Layer 4 of a small transformer language model trained on English Wikipedia (10 layers, counted from 0, width 64).
A neuron's activation on a vector x is SiLU(gate . x) times (in . x), where the dot is the dot product.

Input weights of the MLP neurons that the questions are about. A number n stands for (n - 128) times 0.0046.
n40 gate: 149, 122, 185, 151, 124, 150, 89, 129, 86, 140, 189, 149, 115, 167, 147, 157, 124, 116, 132, 87, 143, 114, 83, 192, 90, 182, 57, 132, 144, 162, 108, 146, 172, 92, 65, 163, 76, 64, 153, 32, 182, 223, 126, 203, 178, 132, 129, 89, 185, 131, 105, 83, 152, 97, 140, 188, 88, 150, 111, 68, 176, 145, 165, 124
n100 gate: 122, 138, 135, 146, 96, 126, 91, 188, 160, 125, 126, 85, 127, 90, 48, 15, 133, 126, 166, 103, 137, 102, 130, 200, 150, 143, 164, 131, 190, 194, 131, 175, 159, 93, 150, 175, 84, 164, 129, 162, 198, 137, 77, 152, 143, 149, 108, 74, 229, 98, 140, 120, 99, 144, 148, 133, 84, 155, 89, 120, 169, 137, 112, 152
n161 gate: 77, 188, 220, 129, 146, 175, 98, 200, 127, 88, 203, 136, 6, 185, 94, 131, 133, 132, 176, 71, 147, 96, 163, 135, 25, 120, 113, 142, 74, 71, 89, 159, 145, 169, 137, 183, 130, 124, 118, 71, 136, 208, 89, 108, 118, 94, 147, 156, 148, 134, 184, 129, 143, 91, 115, 139, 176, 66, 175, 130, 193, 81, 175, 55
n167 gate: 106, 120, 97, 140, 83, 74, 127, 132, 90, 49, 57, 133, 140, 94, 198, 150, 70, 184, 132, 143, 205, 178, 120, 106, 111, 119, 87, 142, 125, 134, 80, 74, 172, 113, 128, 194, 119, 93, 72, 185, 126, 121, 85, 88, 157, 99, 145, 103, 107, 144, 169, 101, 110, 131, 148, 150, 80, 130, 153, 140, 126, 35, 132, 143
n173 gate: 124, 106, 205, 132, 179, 154, 144, 174, 123, 143, 149, 96, 141, 75, 76, 32, 159, 100, 84, 161, 87, 142, 87, 106, 124, 159, 217, 93, 115, 177, 91, 165, 153, 153, 50, 123, 79, 184, 168, 95, 83, 158, 102, 206, 54, 51, 172, 196, 152, 79, 79, 106, 181, 151, 115, 127, 56, 128, 135, 94, 130, 164, 53, 109
n40 in: 174, 166, 114, 136, 132, 98, 129, 109, 150, 111, 151, 162, 147, 153, 142, 171, 62, 87, 104, 135, 151, 155, 138, 162, 67, 184, 167, 156, 162, 197, 169, 172, 102, 77, 92, 138, 99, 71, 186, 102, 122, 145, 86, 175, 142, 134, 117, 63, 162, 203, 102, 148, 78, 144, 123, 159, 109, 176, 156, 165, 164, 125, 130, 136
n100 in: 174, 155, 83, 124, 95, 119, 86, 166, 95, 154, 74, 108, 170, 160, 134, 166, 165, 109, 88, 174, 130, 68, 70, 118, 153, 132, 117, 131, 117, 136, 134, 97, 125, 128, 190, 121, 89, 79, 104, 124, 169, 123, 182, 90, 95, 103, 157, 111, 141, 87, 123, 75, 152, 118, 160, 126, 133, 139, 134, 151, 142, 148, 125, 172
n161 in: 92, 142, 93, 152, 92, 56, 114, 66, 103, 84, 153, 204, 96, 120, 151, 169, 161, 68, 142, 118, 125, 104, 142, 58, 114, 131, 154, 135, 137, 101, 165, 93, 126, 130, 159, 166, 185, 106, 112, 82, 150, 131, 114, 50, 34, 160, 86, 192, 155, 71, 141, 87, 52, 125, 115, 159, 129, 129, 152, 123, 123, 117, 121, 124
n167 in: 138, 98, 114, 146, 120, 147, 116, 125, 83, 128, 105, 160, 80, 148, 156, 68, 157, 169, 130, 161, 72, 133, 193, 122, 109, 84, 46, 143, 129, 94, 113, 87, 139, 147, 110, 83, 94, 130, 88, 74, 147, 161, 128, 78, 131, 185, 115, 111, 161, 175, 153, 160, 102, 68, 97, 108, 163, 182, 144, 156, 49, 155, 128, 136
n173 in: 166, 89, 153, 127, 67, 171, 68, 194, 106, 116, 234, 182, 134, 55, 215, 53, 125, 115, 116, 127, 134, 176, 134, 155, 90, 87, 133, 87, 137, 113, 116, 143, 134, 125, 127, 92, 114, 128, 50, 83, 136, 105, 145, 187, 142, 224, 164, 140, 68, 123, 185, 148, 134, 182, 183, 135, 126, 136, 112, 179, 71, 208, 117, 158

Each question shows a token from some text and the vector x that enters the MLP there. A number n stands for (n - 128) times 0.03.

" while": 129, 132, 123, 131, 158, 79, 153, 163, 116, 132, 89, 120, 122, 131, 144, 105, 113, 114, 131, 165, 165, 124, 136, 137, 141, 86, 142, 115, 164, 127, 186, 142, 133, 93, 124, 136, 109, 117, 103, 188, 85, 153, 81, 129, 151, 143, 113, 111, 100, 161, 131, 117, 100, 165, 115, 96, 147, 145, 98, 141, 132, 96, 115, 111
The two highest activations, in order: n161, n173

" company": 157, 123, 131, 113, 141, 113, 140, 119, 142, 130, 95, 110, 157, 118, 156, 171, 79, 84, 128, 177, 117, 136, 124, 148, 160, 105, 90, 98, 140, 118, 91, 66, 136, 112, 141, 106, 116, 98, 151, 164, 107, 116, 133, 144, 128, 168, 113, 154, 130, 130, 108, 121, 79, 158, 125, 101, 124, 95, 136, 131, 145, 99, 114, 117
Which neuron fires most, and how strongly? n173, at about 0.22

" M": 143, 115, 144, 135, 124, 127, 154, 146, 121, 142, 116, 147, 131, 120, 88, 99, 152, 96, 121, 185, 130, 120, 141, 149, 147, 113, 127, 136, 116, 66, 104, 151, 88, 99, 114, 122, 161, 115, 142, 134, 109, 126, 121, 112, 131, 127, 140, 164, 117, 152, 136, 167, 99, 152, 172, 122, 145, 126, 121, 135, 119, 113, 139, 76
Which three neurons fire most, strongest first? n100, n40, n173

" West": 155, 114, 162, 162, 137, 112, 178, 110, 95, 155, 136, 143, 110, 137, 110, 178, 112, 145, 132, 124, 118, 134, 162, 134, 131, 131, 144, 162, 131, 116, 97, 112, 126, 112, 190, 144, 142, 108, 132, 122, 112, 117, 122, 128, 167, 135, 123, 116, 117, 111, 157, 107, 65, 132, 115, 128, 143, 56, 158, 149, 166, 74, 150, 139
Which of these neurons fires most? n161

" a": 147, 179, 90, 155, 167, 147, 162, 108, 124, 114, 115, 123, 128, 136, 133, 159, 85, 100, 135, 132, 140, 157, 122, 174, 133, 37, 85, 165, 100, 140, 117, 115, 112, 121, 160, 135, 110, 135, 102, 132, 150, 93, 111, 127, 147, 135, 132, 113, 113, 111, 145, 128, 172, 143, 111, 106, 136, 103, 115, 101, 133, 143, 130, 135
The two highest activations, in order: n161, n40

" co": 174, 122, 110, 136, 140, 111, 182, 121, 135, 123, 183, 121, 141, 166, 107, 147, 108, 159, 115, 143, 126, 118, 198, 124, 149, 91, 92, 136, 142, 129, 120, 128, 134, 74, 164, 113, 122, 127, 180, 107, 69, 126, 108, 149, 119, 128, 134, 113, 138, 114, 150, 120, 138, 145, 144, 131, 135, 113, 80, 107, 155, 168, 115, 142
Which of these neurons fires most? n161

" National": 151, 136, 111, 146, 141, 104, 111, 136, 65, 126, 144, 114, 134, 106, 95, 111, 119, 135, 145, 181, 128, 133, 135, 155, 180, 123, 104, 191, 111, 116, 111, 98, 125, 83, 164, 137, 142, 111, 125, 130, 91, 108, 128, 172, 139, 150, 117, 96, 152, 123, 152, 109, 98, 131, 153, 107, 133, 74, 191, 142, 142, 129, 146, 132
Which three neurons fire most, strongest first? n100, n167, n161

"ight": 140, 126, 137, 133, 101, 117, 140, 134, 119, 150, 45, 113, 140, 115, 172, 163, 98, 147, 137, 156, 99, 128, 137, 99, 123, 108, 136, 130, 111, 94, 133, 139, 138, 114, 113, 130, 118, 139, 180, 92, 141, 149, 185, 137, 121, 155, 125, 55, 108, 147, 147, 128, 104, 122, 134, 73, 117, 97, 124, 129, 88, 118, 112, 153
Which neuron fires most, and how strongly? n167, at about 1

" b": 132, 131, 137, 133, 155, 98, 117, 151, 125, 133, 147, 147, 117, 132, 101, 152, 108, 84, 70, 134, 113, 127, 148, 122, 136, 90, 99, 177, 131, 130, 92, 150, 95, 127, 140, 163, 115, 166, 134, 158, 128, 123, 168, 78, 143, 134, 146, 145, 139, 129, 127, 131, 116, 120, 123, 103, 161, 84, 72, 130, 122, 160, 83, 122
Which neuron fires most, and how strongly? n40, at about 0.27

"et": 126, 132, 123, 153, 86, 122, 137, 109, 126, 112, 128, 147, 138, 128, 156, 156, 113, 140, 158, 149, 123, 141, 144, 104, 124, 131, 138, 183, 47, 88, 154, 172, 126, 153, 73, 128, 122, 109, 160, 127, 69, 104, 139, 93, 89, 133, 126, 100, 116, 116, 143, 130, 129, 135, 105, 134, 105, 163, 119, 134, 189, 124, 178, 140
Which three neurons fire most, strongest first? n161, n173, n100

" Mart": 89, 108, 111, 112, 120, 113, 138, 89, 178, 93, 151, 126, 132, 132, 77, 99, 139, 125, 105, 163, 126, 118, 110, 162, 127, 145, 165, 90, 87, 90, 162, 123, 110, 129, 132, 148, 93, 174, 139, 138, 85, 120, 183, 151, 172, 116, 138, 112, 149, 146, 140, 100, 114, 150, 146, 145, 98, 100, 144, 115, 121, 110, 107, 145
Which of these neurons fires most? n167

"78": 94, 82, 125, 156, 156, 141, 123, 151, 120, 123, 108, 139, 135, 151, 134, 129, 122, 124, 101, 177, 80, 141, 169, 152, 182, 100, 112, 122, 143, 145, 129, 135, 130, 159, 137, 124, 168, 128, 163, 137, 110, 123, 117, 180, 112, 156, 127, 135, 91, 132, 141, 129, 142, 152, 99, 91, 114, 110, 107, 151, 166, 95, 140, 110
The two highest activations, in order: n161, n100

" D": 126, 116, 112, 122, 111, 164, 139, 107, 120, 128, 157, 167, 122, 122, 129, 142, 144, 94, 118, 195, 110, 169, 107, 134, 132, 109, 102, 171, 124, 85, 79, 135, 86, 118, 126, 139, 113, 98, 127, 105, 114, 157, 173, 153, 136, 140, 135, 135, 120, 158, 117, 108, 67, 133, 132, 112, 161, 106, 125, 121, 132, 101, 142, 116
Which three neurons fire most, strongest first? n40, n161, n100